Layer 4 of a small transformer language model trained on English Wikipedia (16 layers, counted from 0, width 128). Numbers have three digits each and are written without spaces.
In attention head 1, each number of a token's query is one row of weights dot the token's vector x plus its bias. The head spreads its attention over the tokens so far by the softmax of query dot key.

Query weights of the head. A number n stands for (n - 500) times 0.0013.
q0 (bias -0.314): 515549686636514388442478658618307603383548571398691637288539421506401478330602410551420460546636555453569619537455627454470547612530516403442554620579639730392594503382428399364515810578436647488340343531252538382591538539616526412498655589400597373304378568466536666529347330649402411676351547415323855376282502687506325602674565671313388420540678372576604397564342610589617496626321
q1 (bias -0.442): 620578575603494337581493690655327683381410651546633549325652556462346464464561568571306479407657566472459312625569646543552574599489506465571456505596689475501540573492544360506501545441438626625355514322453494491415646403503287485577415652349400274337354621494524594648250461473553267719383397554505580361377358743554536549317484422425380352225579393635591477707368691564653662543261
q2 (bias -0.572): 533740475658311312424456658392313502586384843742630606382592510380503485288454769441656449312507627376501382449410657528677527346537425502252466649478694509305571522327488597461577665515653605382283644506528497433443607458647222524596423629605543284293531419361644538745231594468301268846260488786550748369468574739514346468436497472412383537692484425362422558481420652373408438328356
q3 (bias 0.252): 447412473484445543400351493442500539487486507491523716551506468513533282441498376450510416561535488553460582427292362507590440502599475491521541458536500367562471376444435654403550663583512553284577494479357412368517431542451707479213578567429415453527351418469316653413599314407284333441424768414346525615574510402594612475515438502439615353482411570581538623359454542588492528480530
q4 (bias 0.695): 407449401479649653337321444417593696495771476256313456569347318574579335603398321479484458618388256481662554565294304503463423606446555530647428337411195408731662640715528531641434414576469390382676347545345523412524410425354730368216511386434402600516520386756259658291614400567583556431523745222296391738456676332523710296525540566507675359325425634669576457397511285719361534545715
q5 (bias 0.141): 325554472482664655646594452449677395607398450506426401506414512473408552684326528565430451372268481520611470538401524525347507438444309448368472587556378552511534526523350445370470260406441316489595477463609348695494381394491490599614434570649530574529717408579567146501488643685528528174600457592632487697563460551622335528324526558454461731640385461524309767367534393529446436398652
q6 (bias -0.251): 517628427718464297634616544387603296522163591524766451419372631471535879540301640531459558040374788537398480493490574595372799510535319488362667536566618583361583473471386192321472408403548551719339455361660606408504538519676428651773513604542500653530673514402758354650184475342793375311434385693728544295331329669545241788371286448535484645542446358382593945278223424615549240565524
q7 (bias 0.080): 562405606577570493480557626465482574397539438515563599421488416556526516405457586431600371631594559561541512528578570551624514638591436462544421533617471432494485423542679591408428513636471434429431576648337308619434495715503394462489523340465678556544450673478466575443392360512529592616398600466454429367471515635451418710422575507563568345425537685592566718383414577498555420470413
q8 (bias -1.002): 640345382775041265709960419420445384333143573782587629397658782555318531217489464309377395351611609454388481330563553299448503458577681588061345726568904452021433400320335471492510477272387608386301534458580749444537478688711317562738439603766613289419544681132857259655461522363448029339112403724653877331719260881491204644540382419179491519713644506706232959555411722485519367555794
q9 (bias -0.147): 380500462580434491510501694550265411271269416477685467457443586420601410454654532519499366535443404539503488450585587430858505583374774718638511474227449523440421415567399320704595421550487563672730525360514618631441447463340695410413477206521596356555465598398513621544420549536408618533352498488512467560484654395667535646533488497403469585415654650636677345647533602567523503470316
q10 (bias 0.430): 588548468449612604391294453441414598560591466601715436558348329318617514517509660378767563468503317577653680440431519584536678382563575659796662409421443353654622402614329613468488532733702606550628395563289512440367500421326607505333489440555452772521386360697250648310483620314598753535537511375497411395638632076497656442616722607683511517347330644426509376466394300403348395581386
q11 (bias -0.193): 479584271665447342378452302511720535626319394480507387134545498267507513392209467314500509500412481467613324422366572340622530328448503595307313378334421640342667694466402303420300320430605462470322621729342387540236254534587557353680449598568518555628570238367604192643609463531514526591349232595696418434379450667454557424346400396196687674628438106333475970663219282548777501600592
q12 (bias -0.484): 414479431653632483614626631337466433381545630502627467567549818664405317530409683474617521588582369417644470442664590585698514502550612496480483522606492620274690312435673376626224645551323620546523436485540623606613275589630540587424439449326496427631427950488689460540469550532368499640308508545612505402449573622489613770641573455615612594343623773731415562309653665429356406255452
q13 (bias 0.250): 618435551187398585635541428609456640358563456589451637580482214618471529563508280545134532510386731525378394296582584579435574657539403528579627596538474390765355376619381610272860420620472178509605647319679562673553733155206311747623378695504528474447714625567391551239714570754646530316493543522738580587753526609481414387484596498603175547473506509442550393352666421466548677462376
q14 (bias 0.093): 728386675368385365535609536260365614470512495505366710480637234368460449336596533644363615507568443540211602362780386530632620590644661453612547424416497573658212438525490374711674386674609730603563487465473553531664557426578539361350451273085506486540442373489342739339608195519357579373512508459620504364557411291275423370400494527644316570538347560502418317556393566458491500646324
q15 (bias -0.063): 498261688424433329502262569379566544364407377576553602372461379391766499373480473409591605682492469551488509513389339726656504619383615386540575360478436447532440395455452519713618488718456678579694437539454423567604352647385526343640456315515527403510576483346573668429578384635239745707553639398529343512449686214531695487481536425544501553356482606397475289374534458552736648320468
q16 (bias 0.040): 536560415659508621495425478506499413370595466494564565419421630319407436524380408538576418627602384421505758497342600483444487590638450429534445525598446402494370611571516702336574764547517391459537464437599450379624645586578378433511537446610479620521563492535470298534181624452529505538554550482411427478405503488526460679583777663420570605494569404333325486509576540498482454509724
q17 (bias -0.244): 527643399521411498535429579534341510359480616679516659299432326334377487314528473468574522581552507472524509618423578522418353591431561525346338659495471417472460445506395449447540724380613617321370691530369614514426412507570657443566548656499572447305563388520450512609346467681357395568541384645583652509575360659574362435532557650587334559614427395362520373405416631425761459491427
q18 (bias 0.072): 374468600360450541509325431312727660622606515474503583610575356484294446399252376204794544579501506563614450528214383536357538354453493517417618557521487571459533404464479648399405532553513518422736503617450573298625478511524663354454377440713612622475500476552474403431621463588361480534541621623359578443641542365462435359674555666598703505637428492603303631258365307562371360455653
q19 (bias 0.644): 498472570536689702353537348415545360569537059347285401723341444564328657746257434626604478646340516563544501559715607355347523495438495525605508412381296507670445414541515656596515256406443281622615421607678405538474325369445645531436451433511497784835553398786352388356778554547489784495690677406563292662505713360419541416669612550604536623587521612517416402485599287434426570418761
q20 (bias -0.185): 677624456411510406381556543481244353584339309503471405547362593481480470546644547543516340746255639629517521413437738524534558568532527409715582486456438462479484194585510353496337492518491513613496395577482555739591507503337535556227418304505418560547346600516443476377590403382510502397419549353527398445561489438561702520677469448508463631313498597558606459663360559616545317503509
q21 (bias -0.021): 531569434406538824616459498370629516313489237511427378327248339571548794437448624519395608419546334503502354516661469375439576349340346525382503524537433380498395468502488539424376363497442368645431680500464203460277507504617547476667412587467429642685582403506688352613575649628731631240675460575750439571520372491364359322285580338480436601770422370360497587424612400530435528452428
q22 (bias 0.359): 340312293495594577304532458518493725552813602440471488747654389605579299589429457486514651521592494548479366567268454389487551436594710540585511603708611430576452479621354891463622358898586537427535529543301504400394627794466477614445622550564632601531511595585370452280477492670402660787572530362340627561640490393312612484782266619593650356415327592682403249578588360279613648704413
q23 (bias 0.774): 278706608535880778436398435439696489691668493488626459651560436387708471788286429541630545288551300424772532539456404676511640690497395504728511406520304408804705629621484690436562627643487389666564493624424376427451322363231471448209572686413459697665641468863143562180475628600696802451530672390524379600506549346779693473646470616672532457695481600496345485026463219308270559369427
q24 (bias 0.054): 639452424517443503395442688674514664357723555658459493464615418787638333289722376410411625517567442495449419608415604345549362422519614543587577654579557388602513664501434705649549454498575605417594625531165424270326742636397591534499673695493549451495315540493395536439468262478539548586408340386311479596484365666509482497642530528574589129315457492633687473480570381670440677721452
q25 (bias 0.534): 431567256542737940388310662474627646567539400548453296502373534523603649646523688421615600407512498616448502634536460550473480536414389636606471470649425651637576715586595624460504570369473527442580462351400251262495494462559478411491639504447520573678487480760418708640556570367636611231576565507412392708379406467501467601249583720694636103635683345452490436277600472454303393563474
q26 (bias -0.526): 600492505708319341394775603364413578337403466407528643403737776458600545301633537452465386450415538421411500442706536390541491528541671502355349620343687487257414420401507453840349559449543654515536621399386509579540416493717496465359521354336314352589327486364556409683485425295285161284235464545611477419555293641533436502470441380568388337517473669580413570579348752579426386510472
q27 (bias 0.315): 447566359471574604302439351551895609614463507303468315542466388557570647618460231396412575077682589513446220544578658333348380613488559508416385487424582626551622879599475586345451530246657512450313534437206458263437530516620453405622648567637589562495604276519427401576430738587734444434382238706645489552568425561309513367542549600290462387876578201335532560545303226319631226745575
q28 (bias 0.188): 462644408385634479280359599526352713658529432354454421409587483354602488573560421345482471482510496617529575811424722219486506368372555462580420498765575431541639570528463496388482422419511701485482353593248232497267500639485509406496587491710472377589355346618369515438670432484482422501418418495454414353625363515452681316399308635314468370469383230430515505579457310493622333702411
q29 (bias 0.204): 452489538404585627408409550738606502481577626775356527521484531727287667523650439713624453351774655458590731579285552519432365302524470497527391670613353330658455650462467801360628642386391397568407460776508505455330672572239561657648575500811970666441616623726356360218392506613412688722632546561190546468752630365516417579571373452469380531426394579414493498440737423341467672610357
q30 (bias -0.022): 611363457449579457874306605396332537413606641499606597575403520445540569530306680466558469565487412584463680334473209846535651379317393506508684385572610494473523411701662523307477598553447422503831401316652596462683454280581245624519600408366363292474541689502605565415529640409562497326579708366568443715444460407490371578317557543713626565387549547629580572168580630713429353461558
q31 (bias 0.172): 321686727517503472118427283322583493677475425301444350458520620490691471406498521558338680508285720521401361517105410561432640470332426624316494526547376605618391689433249413527749385674471605583408528537706319316485501905526398358658466412714461746339851146528420368427457320503522553420446286606301442359352396604464402399512312505333530559648699383372482696569400350684693642531630

Each question shows a short text with each token's key, already scaled and adjusted for position as the last token sees it. A number n stands for (n - 500) times 0.0019.

Then comes the last token's vector x. A number n stands for (n - 500) times 0.0075.

0 " aut": 372540535586600540570687303721467575483478529649587493493530349362545607473619377628406535530546
1 "om": 478512546526548502510723384739493660481476574784414487509477538357437495459506321582539512446458
2 "ation,": 479504503621574593550765281732499613377582575546498506507461525380426496412582466654512423448441
3 " building": 488475523472473590551605338780603537520562585717544490531468491410444520364630322470419467614376
4 " aut": 628437502531659561567654281698431548515484503576542537554588386347569650494605351593382528535571
5 "om": 445496495526549531519717376725504658488464583794565518558507554357440531469524333582545517451445
6 "ation": 469543526471452552546684420776507629510503584773479475495468539385428512350532341569501378479456
7 ", P": 364350410590615713556639344646493668385563535536537426578635554528479571502477311605493491490512
8 "D": 408368452459579597512695398638466653387538482609298393555590499559521567502428268581494522406591
x: 517535584489508303584465673507456483474612539452519578526525525529512435566490132497363548401619478454435522506410513502420519487396511541526554487574401519741484422556502535549739557571429327475560634436515447481473477534324510529493454588479485429471541522525431359495495356608548466478517509608543499519468405493606533503519464613567480478441482478507709461388451522549500614489432
To which token does the last token give the most attention? 4 " aut"

0 " en": 472547559611597465479612340665580542510485480675535543513518428445465584510519369546465570439398
1 "able": 510491494567517548544618455702463598527527528742445531489504537404381488436491373524456521451446
2 " rem": 518557535580612479491661331603444587495450444644448592595503526369460551543497405576565477435527
3 "ote": 528423490487528477539634451722525595533530562742547502501495521408445508448541366514455479485458
4 " down": 424466494519537534541594372715544567537554551735501470528472546429424468417546422502503483532397
5 "lo": 469527543481567458490640421686557545475476533701571537507553400432496561518486332613460557454513
6 "ad": 462502498514488511542582444715441633485508500777470452512501504415456531504472363487459501493543
7 "ing of": 473449501546539573587674389726487588485591555619505469497544525427396531462562423614462480480467
8 " management": 571511525469474553563604439729552551488531527714501545554459474447473507396576360480470452557418
x: 528472506496560643554422468484522501523512481563429427527469490577480585636429402413525640488523477501589564493491441606527577603455516431552646362578305487734453548487564535505312430446400620529558412479494483562494479400468437426498497753533476458531411448632466422570523468429649496507438583453610487504448453483644530495431569444567591492533495458321504411448538373586520553482484
To which token does the last token give the most attention? 0 " en"

0 " key": 508483507510510550530641428680536571511587579713392523473517508407413496439553361552484493523381
1 " cult": 465523581591571519488653348690489533513458473693420552504536469368488555455542380542463520473506
2 "ural": 590434551478429572547565476698610502529537588687510484439539515501397528380542383485385496571424
3 " att": 495451454583623472441625316632461560488458460616450609602543516398493589561539388605548488443528
4 "ract": 441394464524554478499600422697404612515491496717548483530514566351470510505530370576500461489493
5 "ion": 485510499479487538517604439741491602518503504735492455510523511430434509421530323532472437457470
6 " in K": 438426518512528662538618389602513562460582497566611542571601434560522586468478310605474611465526
7 "w": 415441504497529549474632357601495636481507510675466518538507507491484538452471295655580544449556
8 "ara": 542526543464429546500626479711522548537581496685471583513496431514464514377547312563484537409471
x: 506599550440552573435532476544561463533511533480360566518488463542455506538496604624569474516602430341585454687494519548555522556506508478549434543400286472740528549548524455448382517479531494491479517559451476494473503433275575600487472374557562450483503467625413512463451531582431562510373546342485484416526567503562623496443579543468451497451442464379447441539592459551465446450569
Which two tokens does the last token look at most, in order? 3 " att", 6 " in K"

0 "ce": 458517550527526487492647398778458617455527539767486513562483482426437504433511316614500479421548
1 " ==": 442549498563567521490620365727387625450468515564463514530552490394411575439393332711516446388609
2 "\n": 391541428613605719614567436709567546452488533397495515579603558604387419461548561709492456487519
3 "The": 549479530470504551622777345671508524442555650596519508513555478469411573339520392665436458495479
4 " f": 605414464608644496422623279596529616422517500582490642638570513489544542573530293630584519473504
5 "estival": 463521542448404602535587411754646496497547573673520503485485448544464468293591314463418451583441
6 " is": 514488482484589521498707269653446503454498538511513513503493512390463618350611489766535444476579
7 " recogn": 544488452487568633619617366749460495546447459662502416521579558333433577461612402656454440539468
8 "ised": 493522496495540586654708364791475544490506554681470489465578603440390488428550496542435480460389
x: 399488433533589554536476616495587446548580478443308542596535469453555447670407219447616476443518495656554382513474560521477498619527582544675486434488430596659538479475587485529425467354586413551464522494523489558497406519587507412490406418381512530529601433636473505565559401589545483473400563657522496517459550496521301476486477566481617560454449490473422531398466474508444455533592
Which token does the last token look at most, and with what share of its attention? 6 " is", with about 40%

0 "i": 464494471536438558510626491825505646553636522760486487443564466514465557441494248594471498376529
1 ", the": 502494546513492592598791328690521593415564649588456480476539468418378547331563401729491463464462
2 " event": 490511522505523580493631325798560595488497498750455557511524431400518504355591235535463450564504
3 " cons": 490448489629659482462732255686534511514479497656462608600526581332473608437569405679500434448483
4 "ists": 471433451462540517506712371802434650450468524756529487438550594366397512422506376610526410473468
5 " of": 529446489543573653601736346758529640464649554609520524488599482472345554476592368656458481446428
6 " bo": 425396516469615528465617379648681522535573523694588540594606378522548636520620238650462618498466
7 "at": 530543506500532546521670440805440671554517517772483502449480488379449466438492257585514489394563
8 " r": 447427402593650510409636267580503612427520460680399368517640590426501606520507312690578507420567
x: 541579318441496483448429591493460612504515572507646460553501491507566537405503554493399576463347389705474519422404472576613482538326496550439578502445500597706607632638448480386766607520631443464530438558545402359428490565438490475497498515593531417422568426523452412387479532537512510437336386554400496423383477532364505494454552529492481500606454469487496428469501434520458385538536
To which token does the last token give the most attention? 6 " bo"

0 "he": 431486537525470523501592448698529566518541496740468494482519475476461548427482265607456534416524
1 "ts.": 503472494504537545519613390657536558451501593590517500538532545471317635314483407646550510400526
2 "\n\n": 406572423564615645626499392608529614474517498359527496571571470545472412491490523700518378464543
3 "The": 549487525479505545601735359650517526438545626591512510511543475477424564357514392638448464497488
4 " episode": 493513476465505611552582361677622473478552557598459523526493467496442479295622385454469411582392
5 "'s": 439474522488510525546712365683502533435582613593479538498503487458406541363541395629505437555422
6 " story": 512492498474488598553547369702623475511512501664475482506538456490421505337600359432425450596413
7 " was": 516484498490532524483694258641459446463480522458533487506505550441440570362565506702524465477560
8 " written": 535558506447530662601610364697525493535481494655485492508541499438422546352584422469407476571407
x: 361580367464565608525461591507564415510588553416353524570425497440516430588408421437480554402446323523576459526454475488441526650441551545578416453464516456677552452565565427469496567420708279602437593459615310542546450467560360404497496456362488549542560520539485596441555549505630526459518529508588505555426494537566433454517493534550616423480324383404471366478528611494422585494527
Which token does the last token look at most, and with what share of its attention? 7 " was", with about 40%

0 "ific": 438554521582608471483703380790521608465428589760510617521491544382447508488530347558444462468435
1 "ations": 503473496447492556548734374783480639463520544715468486472500566459456497294540339565527392477430
2 " they": 483548500505576550475778325663581544451508489620443473491554539477403438306594446762580443417439
3 " are": 530534480484592492484776257678449561439481546580508510509476482363437533371603481760564422447542
4 " making": 496487482501587598639719349733423551538553479709502546513508568299373470387608483607502411533446
5 " will": 465429452523630603511722255650488558395517485735612553544574454461465566434649431665529465484505
6 " fire": 455550471482495602496621321792599586501513471733506529539550413477466474431694303523447482547405
7 " a": 473382445524575568493717248672468603419545561665481421504625574471379623442548404664566459437546
8 " be": 473477485511574467442729221679545518447433474690423470497527551403449523387586419742528512475546
x: 506565604490576595493464545532386538481570499495583504519442544447430398586503533636427622526513330861421407566420474587601448521280456515526436482446489534658504721616520500362475584570478623506433497613555372477392428477521443456500553595516514597468578544550482476456532547520552502442440408444348504523433361529426602436423491500482487660567541419464440457476585505496444475571588
To which token does the last token give the most attention? 5 " will"

0 " w": 448613574587592530461660238628474602504471456613556481524539479421518593476512274753557537466588
1 "ors": 538404511422522511523629443823400644519534464675519496470554477427542525421476194568478467461516
2 "hip": 509468524482468573533675365815563600499528515779479450495525499470450494359540297504438490468456
3 " do": 589431511551569524537655321744476554470518492776567554572564475335409557453563353644483469496448
4 " not": 480446489527625534523725307752411562458506481736555482533572554382404569406535452663512469435508
5 " mov": 523415528521568577516653313714485548488499458713565535558600454470471612446478215642470597477551
6 "e": 469508441506544576503721375782491607499548528726527453460569529479398526405483287598529484372458
7 " and": 529438440559536639580753326686474589489547509610506491511512534429354558353597508752523416447520
8 " in the": 474526462466529604601806268694510567444545620589413429470601556509399608392524449633484504451487
x: 465486548428621623448511487500584517548466525471603468571530510478553450716555599460491511496626505547536406517534517434474484479544528486604505459595503554710526388583473435450439514543577529549497464454471504521611606610696451592502460478454490657518361511673507429479511543559450558396615508573353498567546498454534450454489414604437443480496417558645514514356497569501433521559485
To which token does the last token give the most attention? 0 " w"

0 " D": 365611602644544647472646347618470638432555432633624401482528415468507591514518193714506576375591
1 "ax": 524511460593636451497735419814469591483488567806468597477526522343430544523486320647480536422453
2 " sp": 479615584636631439403706259614568601457485529679418640617537479496542628498471240681572538418528
3 "ots": 521464456432517462473722407749417721540520545801576480468417570412449474348480296604570388466551
4 " the": 462484541425493507582820342724520597446575679671577500499539479420371573321563402718476437485503
5 " mod": 435358491565627536534662290719522633495493496752563478592551521283520612477618259560477494582458
6 "ific": 430495472505587516550717376828519602461409583801509360477571575336433531512595390538380479479446
7 "ations": 532557562446453558577710403837540620480532560755465540509415524455455536259590324556496406506417
8 ", and": 505429469554505695608784367686485602448528535585487504534487524488353468296586545793592356457467
x: 467573175545606553437455488507454484530450538462428375510564575552481628700471424601560589437452529588534364685472482525511545522485473443543577608579584376655476590373540488481456560595477569455541471398575534575501475455543617550503553602455448408460580567679497473615489467684484500440455455526598488627408481520392619511525454599508467563461444511442502472389585434436518455515441
To which token does the last token give the most attention? 0 " D"

0 "s;": 447507504540510624557673371634447607417516497554508434453456438407410509427466435605537487456522
1 " but": 502547539559600538506688341609502531510476486598480515536464498354425500454531518662516452461476
2 " this": 502508529498532590564691392662543512498513538625469483465548490428414479378576493613485448496432
3 " does": 494467521547589600558636364619472508492539494607514563521563479401409588409562439649496462510457
4 "n't": 505488494526563574515689331646468505460537511602543509510559522437410520388565501615512427492458
5 " help": 458525506460509570530622386679470557492506495705488490524502478416430521412581404584531462486444
6 " him": 498521496521559520502647325686519492459521479661474504483538518453407502395568444590493456492439
7 " dev": 442436445534600538523624355622530548485503462665471435528579534400487550511560377619498503506477
8 "ise": 508537454509535479503649407703494585495512556704460483460521566413463532491540409531487475430457
x: 496378552434579603470488554494535549545564520565384440567537541510585538547516272302627479510592512584538514466467449576535417451458532511585470360460323528699552397527566538489354431462632560534477565563515471457490460373408573630491522577520500758482534308588455494545497484481581531488459412591524489534556498544577475470440686560450477501506418445574415481352478267568462468598579
Which token does the last token look at most, and with what share of its attention? 7 " dev", with about 80%

0 " of": 495568505606569596559669366698520599465606531593535497521512440446370553507566414600468497456455
1 " J": 360575520608488623521635400627456524454584497523504479522552469480482537463474311686446549431581
2 "av": 544454522481550449527633446629536585518474528732498528460527476415470544455468285666515549487485
3 "a": 552492511482449517503617440743520599502538516727521454447518476512463520406489313538488484428481
4 " p": 589407470627647522464600335619548597481503516615504620598584560496490578530491360595504529490491
5 "ack": 448496511493443558515590436757507575535549488737511460504535524443425458421514336476462478519457
6 "ages": 489527504492503507519630404743550590505512537741470466481476546445460497368551385510498469497434
7 "/": 527452464499480621521658344650435626475558553572412422492547528591411540361481362564553462516504
8 "cl": 442432424538579539515648330663495567507520530631412414498572504436540572534518321558475573458577
x: 603455851492515493419449372434522496509513340414492503537479496461574488434565489583601420513462445556481646570422494619511474362487506436492560492488427422634535462396357508502735591602549511502500310622488364427575530611477540472505507405549476611472514465484467503487563454368513536365540455444484501545544502431453453525514480635541585512541615501593687412471435319529423492555485
To which token does the last token give the most attention? 8 "cl"

0 " t": 415613574636631475443646283589527630430524480649531479561506483478501585543520291674575592398492
1 "ells": 533460463505572441548687385770457566556534516714495563564493547300446510400554335588468452450465
2 " her": 516544473534539474528727321764509436450579558614515502432579513419436465387600392675464460525361
3 " husband": 492523504462507592493647352786635481508531522732511467504572459504434506395563284530482522488377
4 " Mil": 505515572448456633557620469733515535546591517671543511514547448455478572418522191662458600446481
5 "es": 492506482482590447549692407780463634484469530724459437473470542333431513417509372625512421453451
6 " that": 513514528483530639635769405685540490534510548630531534486519541449386456298611578633496393490387
7 " she": 491475545466515582482679349764600423491556480617483543561611524455371475348584378694491474443415
8 " is not": 523539477463610531533728283674443503466483529602521483500530573382440622337598517737539439479485
x: 464575624444569591495431465535521530481482547439511572589426631492480555604473476454436549415348411764437336568478485540520492642332458574512567458525505597677499649641545541404365593469607682411449509438513483444505418528630462320496471573492490585522469616581503655482484450628666485419467408462494512602418406491412741432441554468463522516607455390338440482510492586497440430528561
Which two tokens does the last token look at most, in order? 8 " is not", 0 " t"

0 " and": 534542568530544623557793305741476660495554510649496454513448465360339531350566446806527429435533
1 " t": 424631558668694466434669246610537670398532517678431564605542484484518631565505257699596604400488
2 "ells": 517424439514612430559736338821440584550529530744525555589498565236444525404574314606477442440453
3 " her": 508543494534551485535785272828495449411585566639521541419609529396420468374613369700468444530328
4 " husband": 478543508435507625501670328843675474509536526778497468503579446515419509364586238511466524499335
5 " Mil": 457501593437453678566635466761517532551611513685545522549565414462476600404521107710451628443483
6 "es": 539554492480604451565729395843457666486463530783463439461462559293417515401517342644512402445437
7 " that": 471486536476538682670829388723545497534510554661533546496525554456364446257636603661503365486365
8 " she": 511444528433517606481718311819626409478564471644472527591634532451339468320608352729491469434389
x: 536576376426544485586517478547492494478589478412627426475396473510503373627493542498432579466563573564473301451438530598537437703508370613582504640411544492674541571523523646369407534377577639519541436424561430422408496287503551429507611409543489449512472538513515515485467576533461515572479478339393509464494395539542512502444745403535604550465590445426534372493512357501600508539495
To which token does the last token give the most attention? 1 " t"

0 ".": 465525518547525591504656361586478578414483580574531481522513501492316655349432400676580532394547
1 "\n\n": 459564448581613654643495363616546601493525504352603448601570451558475424478510519707505380467537
2 "In ": 446569466562525703595620338690506533373545478549392499535608494660430512425519507595443535471540
3 "1": 553539458588529651512668389694442615444580500502428524549586459582507478481442297571537547360508
4 "920": 590524461533510580523755331750527558454507560560478509480569519503474488364502375490433470434468
5 ", the": 467517525501496568587746343655516548410539628574526512527534489440410555351548440683495466470465
6 " sett": 487408473532557584509576316703591548548447451689544415573578508472471537434588328607473535571488
7 "l": 482490551450516608539622397718493602482517572665481545538435421453526538416506242585480491535558
8 "ers": 496495509452513544535648376778462591492502498692542545483451539466455490371498337580539414472456
x: 591559396566539674549463454467557585457421636444475453394480464525540575589568439459527546512522556656555449485483432678597560431447498624599437525435252503651529658460513583582382404481360534480498498424516488496484447323509584531496498504500488798625393410653476423555453441551571484487543528544555502576487423504520418567462458491580472483497518643198484616412560458591517506486533
Which token does the last token look at most, and with what share of its attention? 2 "In ", with about 40%

0 " The": 459493533504472559574746361670491580446540601616473521455577439419404559346505316699460452468509
1 " be": 432531541518551452456694252680565536466452477673465506505532478443481509396553332731512533489546
2 "ach": 542470495481470573504613364745513609506483511825507514542505473476410507406553292514457501490558
3 " serv": 455441484527561494528696272762480538518422456704490531548498553342474480441539388587483438534428
4 "es": 467499472445606455563706393715464611481490569695480467505485480354471561430512318686516412475458
5 " as the": 473505514457495566606780326649514553441539614591530515538534492463388587327553437720509474474506
6 " central": 432576519469519570528609390723618587520579543771435486540537458465441562470599271556435521483418
7 " v": 354355424555646582461628289589559594442512474646480420596647545502512574549506314621540563479502
8 "en": 536544460490503585489610344712422621486462391746429459528569505381433511483530248567484494461491
x: 381579320350505580402484353487483608492565621470467509465483450435554428481505497304411503477816395329548505472456486449468461539476452518611482392385457445614522409547473483508543571501573195574469417436581287520461585447374458552500465503541549579626496438491446394457512517450460489429528501450612485390487508389312495499477593526438523589486543553415350501408432436484565446454526
To which token does the last token give the most attention? 7 " v"

0 " in": 490625516673653583507636328654480574471540478527582550577473500421377548556509465558496508443463
1 " impro": 474607569624647460476605319630543532479478447622470558586501450394495614575510374579525545442504
2 "v": 530470556445514493546647463644466605522510535763488518456496457420458562427510324638488511480531
3 "ing": 492482498541559494558654399739437617525562513693495534523503524384412487494524395611490449482509
4 " inf": 546416468526598430438651271645518579461454513618500558593524510434551572536549349580545515483496
5 "r": 528451496571599560486632358677466625437505514619604517540587512468470515607506352645502545427505
6 "ast": 456467429508470531459645413644434624535439544758471442471515530390483562505504357570472520464577
7 "ruct": 484504446526569482515591419715437593519504481724466413527517528332493533487510327552471462474529
8 "ure": 553556465489491480530583433759525585526482530751498519490467519420447540405569363530461470456488
x: 514460443509559548606458611476582524525476576482447485491480546543576547570459405364550622532622612449544487573514446490572436428472546604491557448392171488698529634488548529541354420266410557495430545511539459483500495264374511562502532711525418625441505536633440489595529547521575542540446466578552503584549592526596582486497544498533488501534526421422466543372441260511487492516568
Which token does the last token look at most, and with what share of its attention? 1 " impro", with about 30%

0 "am": 435460503522437521520669456658496603545578530758410506449490474472469530406450269613529573395547
1 "ically": 527460490528603427522715335743509582534513546725468545513457571434432499365509480592463447490486
2 " lo": 506558532602629415439661322673521585457476527716397567577538441457520573568491341578541538441486
3 "ad": 503440543438472534555571467706406660544509491793562481479512464379464532468492295544474509531590
4 "able": 484453493553516543554658439754505589522526545788569475491543557414398476404521379535457487440425
5 " collection": 460493536495457615576609402761609540489539557698516495502508507468428483329572346437441461574386
6 " of": 504478531520512649616682391749530586504626574584472509515544459455361535417570380619429442511421
7 " class": 507482441515541595506649355718506641471439509716420445529535525384446535410531307472516426534443
8 "es,": 497498505601552620531717317692477638382539530567489491511595550397420502465528427667547447447423
x: 513611359493596662457478484455471572482474454513427438417583534591460627649533379585592532473496562761547445727449516488435573542470494501527586517543471553683583547430500550531497428613492477514527404511566464492473527552461502548500622583448496522566553450662456457495484574572477503466466344502550503455643545531459400557508570592513463339466531524535437337568537489441490410522409
To which token does the last token give the most attention? 2 " lo"

0 ").": 501492524472522630513678319618479575396475617463542403536486531449274608288457516699594437381560
1 "\n\n": 445578451586622693653531328620528637462518506325581437598568434538470421472494513759530346458553
2 "The": 540495536483504562622794324681523533426558651609455516503562465470399578325516369674439458491488
3 " f": 552504508630658495416631261601527629415512495587399678654554498486550544583528279638590521468511
4 "ram": 437474574480485472511696481683490573582545569825621453483498495407508583414443287645504542423512
5 "ew": 369488504557503546550713416686479609487611605734537551548534462364457575462532248636474470488453
6 "ork": 482551548478435607576658424777580503576550546743409442489503485436475531325544283499401514546422
7 " is": 493477478488599529496717248669442511449500548519521497495493522379461645341621476772535442472590
8 " con": 389525335537637519460633220664475530481453422542441301447653645439501608558536401568503504453535
x: 488580614396523641407433603481487495513498488435605464478526443437574379456500494327571729617491462513490401360480524569448475473511459393463587404478539484733520464484484545469607691673605591515487539402542524529586579502625402671505431506686423620495448430436487459470499490417524494453629507442448490554491405483214545474451581542566533496550636506427452491320553398476420564576548
To which token does the last token give the most attention? 3 " f"

0 " any": 477489501542594553487727331653471587457553569604491518508549487415418506467596502618546488459465
1 "one": 468499506506512515449641405705512597463506514720469491519507500447419433433471328554536491438505
2 ".": 466510484523569555540591376621542529477494590559518511541535511486332650326483411669542511437532
3 " Mil": 551513571479453620544594486664508525529573506616509507486563451467481562444507247640467591457489
4 "es": 480471474490579446539658424717460615479473521677494462493486529358449509453506403606509439459466
5 " inf": 529400443526592440441647280641528574457456514607536507571531521432546566527550358582540508487487
6 "ers": 526464439502566472501654379708382611484485484649531479486495601374467506492460416560538423446496
7 " that the": 480515538445494561610726412616540521457537632581470532504516481492427554335557487648469446470449
8 " ent": 510530436513604504516626304650492592475472495628490437489586571337496566556543403552519552505426
x: 417642656488542603390436299468592510661561516581426533450444466537570418484498472424507620625307451558452477320369620517460592442451416438499501421605549446672537480411469555526609453575599404513555415445480411412455571544561419425501444497377536758439540375423488622469562547444563560506502443473497495560616517478472428466540489596627517459645588422452454362496542514467470443482623
Which two tokens does the last token look at most, in order? 5 " inf", 2 "."